Layer 3 of a small transformer language model trained on English Wikipedia (9 layers, counted from 0, width 128).
Take only the direct path to the model's output, skipping the later layers: a vector added to the residual stream pushes a token's score in proportion to its dot product with that token's output vector.

Output vectors of the tokens that the questions are about. A number n stands for (n - 500) times 0.0027.
"ality": 488 380 723 704 718 378 432 693 614 213 496 312 804 554 323 561 384 508 644 606 392 562 385 488 597 590 536 450 186 491 308 411 575 480 625 580 462 389 460 405 715 534 546 382 624 594 465 367 510 508 629 496 682 583 242 479 576 604 624 472 322 420 551 379 595 571 351 363 631 480 680 420 513 401 551 279 397 553 141 520 683 596 613 754 448 287 295 368 627 561 500 295 378 480 417 835 530 342 369 520 551 333 617 296 371 431 628 761 480 690 429 313 610 555 463 291 567 452 659 512 504 547 207 398 520 392 559 267
"ues": 739 337 549 525 469 379 493 561 492 464 498 252 445 378 552 531 538 417 699 396 367 475 580 637 478 589 568 503 450 361 531 611 524 376 380 478 542 511 432 430 489 652 311 764 575 303 532 659 437 377 650 518 522 363 470 560 439 582 857 539 351 756 576 510 685 534 463 478 399 536 520 424 531 580 637 421 115 416 397 595 397 583 673 756 539 377 437 446 409 353 540 202 331 576 548 497 365 500 427 474 689 573 652 572 731 478 349 685 364 496 249 600 379 575 519 608 400 594 882 385 418 277 514 461 273 518 436 482
" medal": 585 577 741 313 284 716 511 430 772 504 491 215 437 509 456 566 471 562 670 397 613 618 626 515 574 712 674 552 550 332 342 722 453 550 593 664 357 419 548 300 488 274 318 456 481 387 348 520 520 383 601 523 578 661 512 678 387 633 375 801 393 617 694 466 315 485 460 593 514 295 622 640 545 437 576 633 488 275 381 584 373 605 466 541 496 594 200 500 516 541 527 500 439 757 452 472 602 552 671 512 269 472 659 401 313 472 307 276 337 555 286 616 549 308 323 574 591 403 387 278 326 425 537 386 586 383 562 400
" \"The": 583 552 574 538 394 570 482 693 402 212 498 433 559 347 434 396 363 334 540 722 690 422 568 572 506 387 654 656 483 431 401 438 447 459 550 503 534 579 554 500 718 125 368 529 663 435 466 378 592 562 430 641 612 457 442 384 654 470 186 605 491 536 531 531 402 608 452 393 601 541 468 422 466 459 453 524 418 562 464 623 429 545 413 609 350 465 506 572 389 585 278 477 520 420 570 454 422 503 551 578 451 503 602 543 683 510 277 493 464 420 689 586 510 356 407 513 429 545 627 285 550 411 241 324 298 609 525 500
"eries": 770 350 643 483 341 486 488 364 828 376 500 254 597 288 447 528 304 657 483 495 415 392 769 508 509 632 500 602 400 910 337 508 444 730 557 804 375 492 609 605 452 469 451 461 767 541 376 603 448 421 663 419 597 697 657 394 445 443 582 690 588 722 734 459 513 544 464 500 430 377 762 113 865 413 575 658 318 617 500 508 290 615 764 637 678 265 340 473 643 391 645 245 452 713 509 710 444 340 543 439 654 409 596 608 645 323 589 518 483 422 701 276 491 460 443 338 661 394 733 517 788 554 406 467 632 474 622 462
"erson": 472 518 551 413 245 219 397 541 658 432 496 319 548 303 359 496 375 302 531 551 626 693 815 555 427 452 614 512 218 583 415 477 117 567 727 411 559 392 477 471 640 688 357 273 689 600 561 703 666 339 382 701 472 529 398 429 407 408 583 700 480 500 376 382 444 572 553 420 330 415 817 586 316 490 579 623 561 389 434 647 537 516 667 481 758 407 668 345 240 562 386 308 630 698 675 685 504 628 555 377 623 299 650 442 760 500 429 556 711 483 623 295 598 572 558 650 410 496 439 330 614 276 442 405 391 342 652 556
"s==": 543 344 464 581 569 345 488 682 747 539 491 274 584 515 256 623 472 405 747 455 811 496 769 572 500 435 518 479 361 495 308 575 457 432 442 678 446 402 650 496 575 377 204 614 500 167 462 526 553 660 787 547 557 438 582 491 332 590 856 496 483 668 454 811 376 565 419 491 772 66 374 299 550 622 669 471 421 491 267 581 466 759 552 692 461 509 442 320 309 352 661 234 632 461 571 562 617 675 515 496 278 395 529 400 361 469 172 735 460 640 712 629 518 410 268 509 447 530 662 301 455 629 309 559 595 573 329 317
" football": 559 539 656 429 458 759 391 358 629 530 499 388 547 567 490 403 355 507 667 283 447 558 604 545 560 634 478 383 560 492 313 653 325 461 719 523 500 412 456 456 614 667 357 577 556 472 447 417 442 616 689 530 514 572 423 558 668 582 296 733 526 606 482 548 552 494 528 606 542 589 648 458 717 537 474 453 578 594 564 416 453 711 716 484 362 487 522 563 510 594 453 547 543 797 630 553 509 459 589 554 731 483 452 405 593 433 467 256 341 550 516 668 493 407 336 543 621 398 479 305 369 641 554 876 483 513 683 412
"\",": 750 300 560 455 422 400 381 630 318 367 495 362 628 478 252 340 418 409 545 610 691 556 493 478 408 578 393 602 455 630 307 522 471 298 643 558 320 233 577 319 682 355 483 449 451 332 395 350 374 578 492 439 343 559 448 575 531 508 259 455 560 648 508 533 662 429 133 639 317 637 539 225 399 304 631 504 549 616 597 575 366 584 820 395 492 515 518 529 625 391 723 433 570 527 417 665 658 456 457 473 277 527 495 576 397 508 353 818 399 347 673 709 512 516 528 404 547 481 684 424 393 557 482 582 343 408 564 293
"ese": 739 406 470 423 420 604 285 271 417 495 501 350 671 462 474 508 212 496 718 572 280 613 307 642 462 509 497 591 304 655 111 468 463 585 410 708 365 619 565 462 353 448 737 492 488 327 614 571 486 379 698 393 569 663 246 573 409 453 596 348 623 541 632 573 328 504 515 349 607 583 644 368 500 546 666 346 793 289 441 586 451 649 604 417 335 583 672 584 212 666 450 456 551 550 252 589 551 192 509 749 708 285 599 555 313 273 326 380 407 504 292 496 579 752 547 379 541 342 567 255 483 438 712 402 234 492 590 377
"fess": 664 539 525 492 214 713 563 492 321 531 496 401 509 389 310 586 513 574 660 247 472 630 467 350 615 382 487 545 348 643 408 819 318 608 614 346 430 515 518 455 544 343 473 324 602 395 740 401 445 454 557 477 359 605 405 512 724 553 642 621 310 413 604 321 302 489 408 467 491 559 456 479 525 487 646 474 429 504 524 546 556 626 534 731 645 646 163 391 525 698 421 348 456 677 695 440 607 561 540 516 628 372 781 387 583 599 374 634 472 619 600 660 802 578 301 492 291 457 774 327 361 186 266 604 527 555 550 237
"ied": 685 475 419 569 629 779 478 352 447 631 496 390 702 720 492 205 463 349 477 415 461 489 356 599 398 625 513 500 342 394 500 631 547 736 488 543 378 511 530 432 346 783 465 437 779 354 180 316 483 466 548 519 585 528 369 625 484 661 700 758 527 681 541 508 465 533 565 609 495 705 378 200 747 394 587 474 475 295 615 584 520 383 610 382 434 590 388 272 418 445 461 329 632 477 564 325 515 444 609 496 550 287 983 393 652 339 290 575 556 626 523 492 533 402 604 574 461 547 629 706 492 612 388 767 372 395 481 546
"ollow": 661 476 561 424 422 487 286 612 610 496 495 631 646 513 564 526 669 327 489 371 577 556 418 391 597 537 580 570 372 794 338 530 419 511 360 283 184 447 573 671 551 467 416 543 673 500 469 349 487 399 291 335 429 297 423 568 635 484 694 619 310 744 582 372 469 320 558 476 581 604 877 500 676 757 560 243 384 535 598 443 460 701 370 533 458 500 541 739 618 654 481 275 517 562 400 621 504 545 539 417 563 476 750 244 678 484 206 735 299 642 466 485 720 496 361 314 414 585 525 492 399 187 578 636 550 372 393 527
"t": 621 477 465 635 484 415 612 288 469 500 503 569 572 634 489 549 389 537 518 316 526 442 428 500 660 409 460 511 293 584 427 586 774 544 400 168 613 665 521 431 496 359 665 447 537 576 421 478 658 486 288 511 445 649 637 277 515 592 772 493 405 364 327 587 570 490 369 643 725 445 471 582 484 297 616 542 512 455 730 358 645 433 649 546 467 667 393 583 516 376 329 441 636 500 649 510 514 750 404 255 232 361 603 373 299 643 508 441 602 608 376 614 223 473 542 489 710 381 369 819 554 670 411 638 722 648 434 500
"p": 526 526 327 487 476 451 515 549 517 642 501 730 493 610 430 395 652 484 393 403 455 658 515 535 373 431 420 398 323 529 364 359 511 646 500 393 398 599 377 477 391 520 711 408 529 601 394 621 624 509 604 426 378 654 414 194 429 463 750 571 452 680 452 667 574 618 434 513 443 571 318 658 394 442 544 506 413 493 586 382 884 348 659 632 506 649 494 455 493 577 461 420 365 409 674 494 546 469 471 513 163 599 389 436 497 543 600 310 646 651 647 713 384 490 567 675 439 519 437 552 648 531 435 500 523 438 314 427
"ite": 636 404 433 559 564 427 327 398 642 346 501 226 596 352 547 537 549 345 493 671 228 572 461 386 511 696 474 571 640 676 313 602 465 521 372 543 363 510 658 616 579 500 629 378 504 402 584 387 604 507 401 489 577 402 485 573 504 584 623 535 594 527 489 527 640 737 457 460 595 423 623 384 369 437 652 339 409 500 378 365 812 571 719 694 511 344 483 372 496 379 550 512 583 581 303 430 540 293 651 741 393 557 696 422 542 457 683 278 356 443 344 423 548 518 573 231 551 274 629 454 614 568 398 341 295 493 368 691
"val": 595 385 622 410 462 416 493 617 661 544 499 330 439 392 471 500 323 465 534 142 436 686 316 503 656 723 576 571 424 372 326 555 364 403 529 365 504 524 334 584 683 377 657 496 627 424 528 663 512 208 555 627 723 638 519 408 511 526 427 563 618 622 511 538 434 533 460 427 488 504 484 455 339 413 579 466 443 321 507 413 891 504 554 544 275 496 313 402 229 419 425 413 423 514 464 392 633 575 309 478 389 346 640 441 610 461 352 640 482 752 385 732 470 478 591 659 476 380 670 475 629 474 588 580 461 288 503 229
"ty": 321 265 685 720 357 551 500 232 566 271 497 384 913 571 334 552 143 563 603 468 728 420 511 634 453 382 558 507 437 656 379 428 457 454 325 445 401 577 829 358 556 430 455 336 437 483 330 536 384 485 280 520 583 609 421 390 606 439 707 500 210 531 396 424 492 555 368 492 569 707 487 454 529 406 519 459 286 400 680 519 659 535 402 705 414 618 341 735 417 496 334 632 510 524 662 581 614 659 540 432 358 376 806 239 335 564 768 601 548 572 415 535 508 504 484 472 753 704 496 637 692 521 451 411 747 492 461 419

Each question shows what one neuron of this layer's MLP adds at an activation of 1. A number n stands for (n - 500) times 0.0019.

n44: 460 488 587 603 700 692 534 582 516 440 485 400 317 387 438 537 696 467 607 464 491 601 541 506 485 646 524 485 555 347 416 476 678 472 568 335 639 408 557 473 574 288 637 385 469 397 620 392 519 734 421 486 494 559 461 593 481 400 322 294 706 500 433 449 726 554 388 528 327 461 479 535 395 485 389 437 633 532 323 442 494 304 389 573 441 528 422 526 481 481 404 552 362 547 448 527 596 393 539 535 409 465 374 392 437 371 786 488 573 425 452 255 464 676 436 506 432 359 407 416 566 598 368 533 484 626 509 538
Pushed down most: "ollow"

n299: 436 436 572 579 257 340 600 511 547 388 549 638 549 641 497 509 470 260 393 407 488 489 363 403 514 542 522 478 569 470 413 595 547 535 418 528 569 559 485 487 425 714 492 526 454 681 466 336 650 528 559 462 595 526 639 475 616 369 643 506 334 430 598 408 500 344 523 377 792 421 523 637 596 570 614 512 537 536 452 265 411 421 503 444 336 521 319 608 539 438 534 339 505 582 466 511 467 514 508 368 405 465 344 458 493 497 339 542 435 585 497 585 571 281 524 511 519 377 515 402 568 486 556 425 476 416 400 422
Which two tokens does it push up most, strongest first? "ollow", "t"

n45: 591 407 525 599 543 301 719 308 513 437 243 583 542 606 232 490 368 569 468 697 572 521 362 364 406 411 416 587 514 485 454 513 519 369 352 514 527 520 663 543 545 631 437 385 594 503 329 568 600 431 260 460 403 500 422 290 451 425 517 392 557 392 485 400 454 530 423 401 454 593 713 235 452 399 481 352 633 650 700 506 610 598 513 270 322 480 556 450 568 444 559 536 574 444 469 329 372 509 556 559 478 560 475 323 386 519 650 430 434 439 288 629 513 301 712 474 678 545 459 458 633 636 536 541 537 545 561 487
Which two tokens does it push up most, strongest first? "ty", "t"

n116: 599 589 552 521 477 288 642 418 597 539 430 606 538 466 399 490 566 408 523 388 539 535 364 334 740 370 583 521 600 331 512 472 559 635 500 469 532 526 340 381 707 368 442 720 433 523 512 583 585 450 302 371 401 583 613 452 497 465 536 500 673 384 554 331 527 535 375 359 559 387 372 566 419 283 332 235 360 330 547 332 513 651 608 575 405 542 523 642 517 529 468 440 566 585 510 254 536 466 472 527 652 425 515 330 658 516 445 677 685 339 536 448 506 472 503 370 552 595 381 481 493 725 516 441 365 633 604 500
Which three tokens does it push up most, strongest first? "t", "val", " \"The"

n280: 453 600 483 470 484 443 575 615 574 561 527 405 342 306 470 487 506 302 609 525 471 379 467 506 750 490 452 434 378 565 616 659 544 564 530 372 344 555 558 434 582 541 630 500 462 589 669 459 461 472 537 541 553 494 606 480 424 296 412 781 565 420 705 424 476 497 528 462 429 444 352 429 466 246 470 644 485 328 540 297 545 703 406 497 418 494 548 653 411 625 486 468 389 383 309 402 428 473 427 689 410 384 542 490 276 574 652 445 571 636 595 625 419 475 631 369 624 369 477 475 378 651 462 518 605 412 413 663
Pushed up most: "val"

n109: 546 466 447 367 513 474 659 503 536 353 646 677 431 416 540 568 595 547 503 452 451 636 565 434 568 442 628 615 486 276 439 500 684 379 515 575 479 540 433 557 497 486 369 704 432 342 351 380 434 503 559 573 555 701 475 391 513 401 440 526 517 306 448 447 568 461 596 590 629 721 494 369 548 487 757 493 376 587 588 429 350 531 317 469 513 602 424 480 469 517 393 341 614 639 555 643 399 550 631 241 504 444 673 507 761 253 434 332 538 364 581 450 484 449 507 610 438 532 503 445 392 445 540 811 705 455 751 483
Which two tokens does it push up most, strongest first? " football", "ied"

n209: 500 478 581 466 470 605 539 494 233 443 480 358 510 491 384 542 447 620 586 494 609 578 444 704 634 527 371 375 381 485 534 522 292 549 391 589 311 581 483 439 719 568 541 360 398 401 564 778 457 433 612 457 451 415 406 638 543 470 436 378 557 569 420 408 388 641 243 412 730 597 343 446 500 500 629 287 311 453 473 308 524 497 530 440 631 473 503 554 442 643 506 566 422 537 684 580 517 553 431 276 478 584 621 513 482 484 598 519 634 541 497 427 713 465 425 282 365 477 534 336 331 542 776 544 592 661 429 378
Which three tokens does it push up most, strongest first? "fess", "ty", "ese"

n231: 566 388 634 487 628 531 335 452 546 557 702 496 413 374 579 562 523 410 591 490 591 626 435 535 427 504 278 583 367 150 253 487 540 584 392 534 471 422 397 451 410 620 729 550 479 416 544 372 652 621 422 630 517 438 553 586 754 481 500 575 334 608 500 657 707 648 313 474 447 296 443 511 426 705 574 381 510 468 504 469 390 307 422 355 466 293 535 636 338 602 541 577 493 523 474 672 554 609 430 316 508 719 592 564 406 419 603 537 418 268 342 482 384 435 392 826 636 664 324 503 541 455 563 467 586 463 384 461
Pushed up most: "ues"

n140: 407 332 537 418 611 512 497 506 509 431 343 356 386 488 500 500 590 568 559 398 615 410 573 654 324 465 621 565 285 436 480 554 450 658 474 349 664 370 459 547 521 477 465 478 438 344 350 727 513 545 414 537 534 399 302 580 583 491 576 509 371 509 456 461 567 511 570 795 456 603 455 529 452 446 515 684 332 317 606 604 535 573 494 470 479 531 422 465 356 494 444 264 427 576 418 308 580 394 553 611 770 428 588 431 663 470 524 566 454 406 589 519 412 406 593 665 547 597 631 364 450 368 559 679 519 418 588 688
Pushed up most: "ues"

n64: 484 494 469 549 480 652 388 586 634 460 582 471 539 534 642 545 604 696 444 431 402 521 354 625 494 426 413 525 325 515 658 406 541 360 500 599 541 609 682 408 587 507 457 424 722 608 236 371 543 572 659 551 375 503 596 566 568 518 367 412 497 464 616 550 549 609 652 580 221 424 522 656 528 478 427 614 494 397 601 407 401 637 470 649 487 602 755 443 275 569 612 629 494 503 599 412 590 305 627 488 482 395 616 467 427 384 584 431 663 439 567 569 525 627 513 350 420 465 430 558 618 660 670 553 443 338 305 747
Pushed down most: "fess"

n87: 548 455 497 584 513 532 600 314 651 578 542 605 649 539 527 547 667 482 385 540 538 434 381 423 503 593 242 479 539 453 568 580 464 455 383 724 648 617 591 434 393 696 403 684 579 688 506 563 616 586 500 683 462 544 473 483 411 599 646 738 464 596 718 628 488 439 432 363 558 584 512 308 377 665 470 413 500 578 625 494 529 590 723 415 635 445 513 493 533 246 442 620 485 398 490 534 362 558 439 392 518 413 470 720 479 506 543 595 531 301 392 532 500 516 313 600 551 334 533 478 452 255 519 415 477 415 441 458
Which three tokens does it push up most, strongest first? "ues", "eries", "ied"

n91: 450 660 467 703 328 403 446 259 538 602 715 531 593 479 361 318 447 662 452 694 550 565 427 731 556 471 268 515 497 661 532 593 579 381 500 656 429 612 564 282 327 480 586 508 516 619 663 466 547 286 546 401 383 645 289 386 453 606 484 409 468 472 441 440 547 582 466 483 658 454 391 251 597 328 556 462 536 462 555 349 707 494 481 470 342 415 453 385 561 588 574 507 491 471 592 482 300 429 473 403 546 500 444 494 349 545 443 536 500 503 545 415 402 479 474 374 455 482 516 534 463 506 541 398 400 331 448 571
Pushed up most: "ese"

n308: 857 440 649 497 527 321 618 419 500 460 588 507 500 421 368 474 494 433 470 603 477 608 540 443 800 393 604 469 438 500 673 650 633 460 459 633 642 612 513 460 421 450 592 470 536 553 532 441 322 583 313 330 415 398 566 539 460 619 608 342 453 384 553 535 394 656 419 576 607 497 275 459 567 481 642 510 683 720 668 487 642 332 473 535 618 453 593 616 579 396 338 632 444 365 458 452 360 566 570 325 530 490 400 514 218 686 468 494 585 635 572 416 503 542 712 484 623 513 394 444 581 618 386 316 520 465 396 415
Pushed down most: " football"

n55: 452 344 334 485 424 481 528 365 520 375 605 450 555 509 515 643 443 630 517 700 558 427 560 562 526 493 564 494 190 504 518 457 400 558 512 430 300 740 467 563 691 305 377 506 458 371 173 344 572 506 421 467 532 554 540 386 558 470 434 528 461 351 642 571 530 512 648 580 343 541 419 724 569 314 462 562 512 553 650 360 582 591 480 473 554 409 649 424 440 334 698 578 503 366 544 481 351 644 426 603 518 510 412 487 558 347 494 416 497 436 646 468 679 661 357 414 555 304 596 452 500 455 451 645 321 425 506 401
Pushed down most: "ues"

n126: 600 512 539 503 287 536 484 538 537 583 595 567 548 601 566 416 526 593 560 350 482 530 415 429 467 544 546 428 456 535 650 383 392 564 592 457 522 546 614 441 620 552 665 382 443 607 400 275 451 377 316 486 521 581 538 497 288 622 605 538 407 618 514 424 466 552 411 536 371 518 556 457 418 512 518 454 526 574 513 363 438 489 682 474 725 549 479 817 453 638 462 466 626 712 497 391 516 514 526 546 562 657 606 574 561 427 445 538 675 491 319 421 604 373 537 324 359 399 484 630 477 524 622 520 562 232 756 494
Pushed down most: "s=="

n88: 383 454 437 475 407 640 454 560 704 444 311 507 604 379 546 458 488 487 409 547 333 568 595 411 442 442 559 543 416 321 436 635 541 357 561 327 583 440 510 362 445 606 404 635 455 422 680 384 507 434 535 345 645 548 429 566 526 407 626 427 510 477 534 431 571 482 579 360 365 478 655 290 522 465 782 658 551 364 530 683 736 625 328 507 581 556 602 480 507 474 429 608 374 555 613 680 379 475 488 288 393 556 617 606 296 557 416 544 660 571 523 378 602 694 627 298 441 609 349 526 500 432 421 491 423 202 692 490
Which three tokens does it push up most, strongest first? "erson", "ality", "ese"

n82: 384 586 445 661 520 629 382 629 529 513 344 308 477 494 543 481 403 584 558 584 636 781 615 350 442 423 552 491 497 496 590 447 304 577 515 391 556 338 585 370 618 409 522 386 481 516 441 519 690 497 517 584 433 372 478 455 690 613 276 387 625 526 582 438 619 497 629 559 480 494 475 384 516 581 209 640 522 484 520 497 540 579 559 521 481 334 481 596 523 699 553 411 606 466 337 372 550 731 411 451 591 615 506 776 695 531 377 456 486 658 576 266 639 478 626 471 331 684 410 564 376 344 493 522 444 370 411 566
Which three tokens does it push up most, strongest first? "erson", " \"The", "ollow"

n133: 500 366 604 583 500 481 456 631 623 541 413 483 478 425 652 574 603 638 461 470 550 585 391 465 447 539 446 509 636 461 485 506 547 744 279 425 571 554 570 299 540 507 494 469 441 453 300 460 427 497 586 640 286 546 473 363 497 356 347 485 191 440 497 707 494 548 299 577 281 393 473 702 406 723 236 547 436 615 568 546 430 456 666 400 379 579 585 532 555 674 540 476 612 432 371 485 445 458 425 538 557 627 385 360 465 597 419 557 634 595 349 421 546 595 387 448 601 399 532 503 477 346 449 377 449 510 435 561
Pushed up most: "p"

n310: 591 404 580 353 676 422 577 602 467 427 504 543 283 599 549 548 479 428 553 601 507 588 665 615 503 547 522 491 641 389 555 484 780 458 617 609 720 573 586 560 387 514 413 374 481 578 566 535 329 619 694 449 394 500 351 545 494 497 400 519 404 493 451 444 445 713 430 640 457 490 364 573 469 447 639 329 491 477 514 648 331 555 503 330 403 431 395 560 692 411 559 500 402 383 418 503 487 522 481 408 265 404 396 430 340 472 472 491 291 629 497 336 246 525 389 773 531 407 335 361 257 490 359 481 580 483 711 574
Pushed up most: " medal"

n207: 477 294 518 314 634 510 134 471 716 594 560 471 729 487 562 354 423 371 461 420 493 455 429 590 546 404 397 612 507 429 565 487 594 490 596 589 398 678 456 593 448 571 560 488 493 408 510 435 563 376 392 500 520 559 603 454 388 572 540 225 460 556 358 506 581 557 391 398 633 365 503 534 436 440 594 460 455 597 613 387 490 355 697 444 510 480 437 375 524 576 497 351 404 466 313 717 446 550 531 354 719 433 546 547 426 691 531 370 479 497 463 400 182 596 615 597 472 581 164 608 647 630 507 427 557 402 461 365
Pushed up most: "t"

n218: 490 403 638 394 500 530 454 432 550 594 496 638 428 557 691 507 478 484 503 522 527 488 522 410 480 565 362 356 534 311 309 440 314 490 516 507 473 460 661 766 464 586 528 488 280 616 500 448 446 459 384 478 761 578 547 362 246 530 605 513 675 613 497 563 550 599 590 479 500 690 680 365 573 379 351 317 618 372 257 507 342 664 544 272 500 560 550 564 363 590 455 496 388 378 371 660 463 664 298 376 593 406 432 480 467 660 412 363 422 442 588 300 442 506 568 288 384 523 582 497 542 246 520 440 514 602 555 412
Pushed up most: "ese"

n92: 313 494 522 520 579 583 587 570 401 485 507 332 589 565 579 503 486 489 672 569 727 360 713 612 458 423 313 576 515 459 481 572 531 533 342 451 386 433 336 591 630 394 435 400 544 479 413 385 500 488 399 525 432 406 582 624 345 352 530 468 436 742 352 597 570 565 529 598 503 564 445 796 497 555 571 509 497 372 441 524 567 629 436 329 465 497 632 411 438 590 500 704 531 542 409 535 629 531 355 492 648 512 595 530 346 416 608 471 433 562 482 401 584 462 417 512 409 324 592 367 580 600 470 529 748 510 494 546
Which three tokens does it push up most, strongest first? "s==", "ty", " medal"

n238: 592 575 606 671 561 339 553 590 523 450 588 726 605 352 560 604 677 484 485 567 384 623 500 487 392 551 547 560 534 530 614 500 580 318 288 360 482 368 675 565 631 347 604 464 569 401 567 369 453 688 696 534 500 484 497 514 576 476 426 416 241 556 639 598 528 659 268 446 383 368 580 581 618 316 696 427 574 520 322 484 446 525 446 556 552 553 493 585 620 570 551 427 252 410 416 279 493 594 487 391 500 373 662 291 371 391 323 580 507 359 435 573 481 555 541 341 503 380 701 503 444 379 437 662 412 461 604 419
Pushed down most: "erson"

n275: 543 445 798 503 553 625 424 267 546 740 541 436 427 602 669 551 534 521 665 174 472 458 632 540 497 554 456 416 329 392 463 585 472 439 460 762 545 513 597 310 558 556 523 475 491 402 423 503 584 589 643 511 358 564 509 510 350 447 372 497 503 497 431 556 483 472 518 531 522 425 381 356 503 553 413 626 390 509 427 521 562 678 553 559 558 506 380 535 649 574 514 629 569 408 319 453 456 483 357 362 241 472 514 478 572 512 526 583 291 526 276 531 425 443 446 388 369 509 424 515 529 781 463 430 478 432 473 450
Which two tokens does it push up most, strongest first? " medal", "s=="

n31: 523 586 577 555 473 442 532 497 500 563 343 529 390 599 367 615 579 419 582 478 679 556 402 319 471 537 419 531 214 470 424 400 239 705 301 264 485 424 424 687 568 282 500 371 648 513 673 635 372 466 275 355 429 371 546 507 494 333 712 478 464 536 573 512 482 591 449 464 536 633 535 513 497 541 577 346 620 556 557 414 440 717 315 434 329 477 474 730 402 638 624 263 433 736 551 535 379 506 385 494 647 464 442 573 489 428 572 594 503 564 560 566 519 481 587 558 379 542 513 529 375 375 339 615 447 569 423 450
Pushed up most: "ollow"

n53: 589 620 493 395 336 602 540 410 453 503 444 592 435 524 553 436 517 414 383 587 460 517 419 575 558 506 353 259 490 461 690 536 603 352 383 513 579 544 406 567 479 480 479 567 488 584 593 552 588 697 546 385 491 518 344 490 596 531 421 524 582 522 619 470 500 685 383 506 487 485 581 238 401 580 416 419 497 566 570 296 393 546 359 645 469 366 543 386 442 559 578 305 320 687 552 389 586 624 760 451 486 450 689 506 528 416 335 628 543 436 322 407 488 394 357 658 506 539 449 521 629 479 640 328 392 431 397 611
Pushed up most: "ues"

n74: 494 503 231 636 335 532 584 469 401 562 664 557 497 627 330 469 449 605 539 528 529 429 440 383 267 512 552 344 500 543 470 603 659 364 361 406 497 556 427 384 403 419 602 336 655 509 458 546 535 542 463 411 486 497 539 593 555 540 515 365 588 428 408 572 563 623 579 505 480 404 447 349 570 600 353 520 620 406 488 474 597 519 756 503 417 561 419 571 482 567 526 548 543 516 260 567 417 596 475 571 601 550 457 700 571 374 580 377 546 509 503 445 404 531 533 557 525 415 440 471 512 355 599 644 450 724 551 260
Which two tokens does it push up most, strongest first? "ese", "t"

n47: 631 486 507 420 348 482 401 494 466 422 430 443 394 549 483 509 443 436 448 583 552 500 509 503 506 646 331 659 557 392 491 412 409 500 322 613 503 703 593 703 612 460 436 448 494 509 509 464 590 409 318 562 539 654 381 542 619 486 378 506 472 237 471 561 575 586 696 548 889 470 423 403 568 679 652 614 317 519 535 611 547 540 497 390 476 497 236 337 500 586 464 571 414 342 597 338 469 451 450 431 641 416 494 509 497 344 658 550 392 497 459 463 455 399 472 410 468 494 547 373 425 404 423 468 447 357 686 550
Pushed up most: " \"The"

n304: 506 571 358 400 471 555 469 595 497 515 486 560 334 637 445 494 532 406 541 447 442 586 357 474 471 656 558 388 464 487 489 381 701 319 668 285 552 609 541 628 517 372 552 430 549 520 500 417 378 500 448 495 543 600 615 497 615 431 285 567 392 261 500 500 375 424 497 645 585 539 447 688 678 589 661 590 444 659 536 409 518 387 699 525 417 564 584 609 455 596 591 424 527 538 373 402 414 637 489 416 702 465 446 506 455 570 324 595 365 590 414 593 584 556 500 540 536 542 384 623 540 602 491 552 444 408 528 388
Pushed up most: "t"

n6: 503 477 519 531 539 527 606 378 596 334 407 326 441 506 469 526 447 437 556 560 667 497 634 467 367 435 625 472 337 341 417 340 514 524 727 387 492 700 524 474 600 567 290 366 553 419 319 362 620 560 468 622 582 562 500 481 494 492 627 445 388 396 419 605 553 460 355 486 350 494 563 540 523 609 507 431 445 518 688 351 333 575 573 636 426 470 566 588 663 410 497 424 536 590 481 428 629 308 585 548 490 500 525 452 553 440 628 494 360 580 420 614 544 395 316 520 460 605 463 355 712 474 389 489 625 705 415 378
Which two tokens does it push up most, strongest first? "ty", "s=="

n247: 459 391 566 250 551 553 449 679 425 551 400 389 429 537 385 485 381 514 537 437 630 428 428 384 394 641 497 486 292 544 478 446 646 411 533 641 446 533 545 539 354 567 613 559 362 355 486 488 643 557 553 607 427 345 570 551 538 546 557 460 560 556 514 472 519 562 483 338 354 316 595 415 514 639 507 488 374 539 531 590 413 494 350 641 494 634 280 418 494 542 500 679 497 411 348 517 296 671 523 500 307 545 453 506 530 529 587 489 579 340 603 396 468 693 464 596 306 549 278 312 579 500 551 525 518 538 552 445
Which two tokens does it push up most, strongest first? "s==", " medal"

n267: 688 392 419 539 590 378 598 509 649 596 420 542 372 584 611 571 497 578 645 463 399 600 559 589 444 454 497 572 425 611 403 533 590 535 583 712 400 654 529 469 419 520 647 560 409 522 473 653 369 424 620 518 615 453 215 591 569 448 548 338 465 431 326 295 349 380 454 523 475 521 405 436 406 503 649 316 512 481 350 630 535 527 404 517 494 398 509 645 536 560 489 288 485 435 550 512 536 287 602 539 582 541 636 766 355 549 392 485 779 274 526 398 568 399 338 391 632 355 445 487 567 556 557 545 451 584 515 623
Pushed up most: "ese"

n307: 500 464 550 516 453 596 475 475 453 659 262 686 399 370 428 597 489 461 581 478 549 650 367 585 572 639 494 470 656 864 476 542 310 445 464 639 455 408 532 614 623 494 406 631 546 497 435 572 462 500 592 511 509 557 367 593 538 524 461 379 459 544 617 422 278 539 347 457 538 424 621 375 652 355 483 389 520 521 515 463 485 546 485 531 374 400 529 688 596 456 534 272 385 503 491 376 539 409 530 464 457 503 317 447 510 449 303 492 543 666 551 512 460 381 518 514 483 483 488 537 732 320 482 617 512 485 375 622
Pushed down most: "t"

n124: 468 514 443 616 407 608 592 446 390 360 422 529 725 578 561 549 456 401 429 597 388 527 415 470 494 317 531 670 254 755 382 441 369 412 661 455 460 605 661 494 343 313 682 399 357 473 452 360 729 472 534 492 552 494 472 667 488 500 476 320 467 465 434 604 528 567 414 497 545 638 568 494 352 494 612 615 659 476 585 465 665 483 491 563 672 432 456 410 318 411 375 425 425 519 519 517 488 464 469 511 404 455 494 482 395 514 525 386 400 528 452 772 552 400 473 590 500 503 536 561 600 535 589 356 554 459 514 437
Pushed down most: "ues"

n198: 636 432 464 404 587 531 728 467 438 736 521 624 368 539 510 513 698 477 546 474 339 562 395 383 470 302 442 503 570 484 599 526 703 500 317 485 329 176 476 356 443 445 390 614 402 428 500 365 448 287 558 560 389 406 649 544 398 613 458 533 600 483 577 539 609 648 367 615 531 696 645 294 352 615 456 558 662 500 415 611 302 551 514 634 527 534 438 437 521 424 713 368 465 619 536 441 602 568 386 417 596 269 510 458 313 460 565 645 620 333 454 428 480 600 651 460 506 403 718 344 536 540 455 677 244 536 393 420
Pushed up most: "\","

n95: 519 566 473 676 622 412 694 531 340 529 378 510 682 560 647 372 716 458 526 463 639 237 550 510 343 493 443 344 353 403 603 570 370 617 446 641 463 539 465 607 359 524 533 369 651 643 549 447 410 369 349 412 369 516 473 422 276 532 461 558 587 462 435 415 560 420 549 347 522 592 469 435 613 460 635 497 316 468 615 369 397 541 455 513 484 449 662 659 644 315 514 406 494 422 637 485 643 509 425 595 643 743 545 378 440 586 415 476 520 592 510 350 642 435 695 341 503 500 526 682 497 497 401 427 464 507 379 549
Pushed up most: "ied"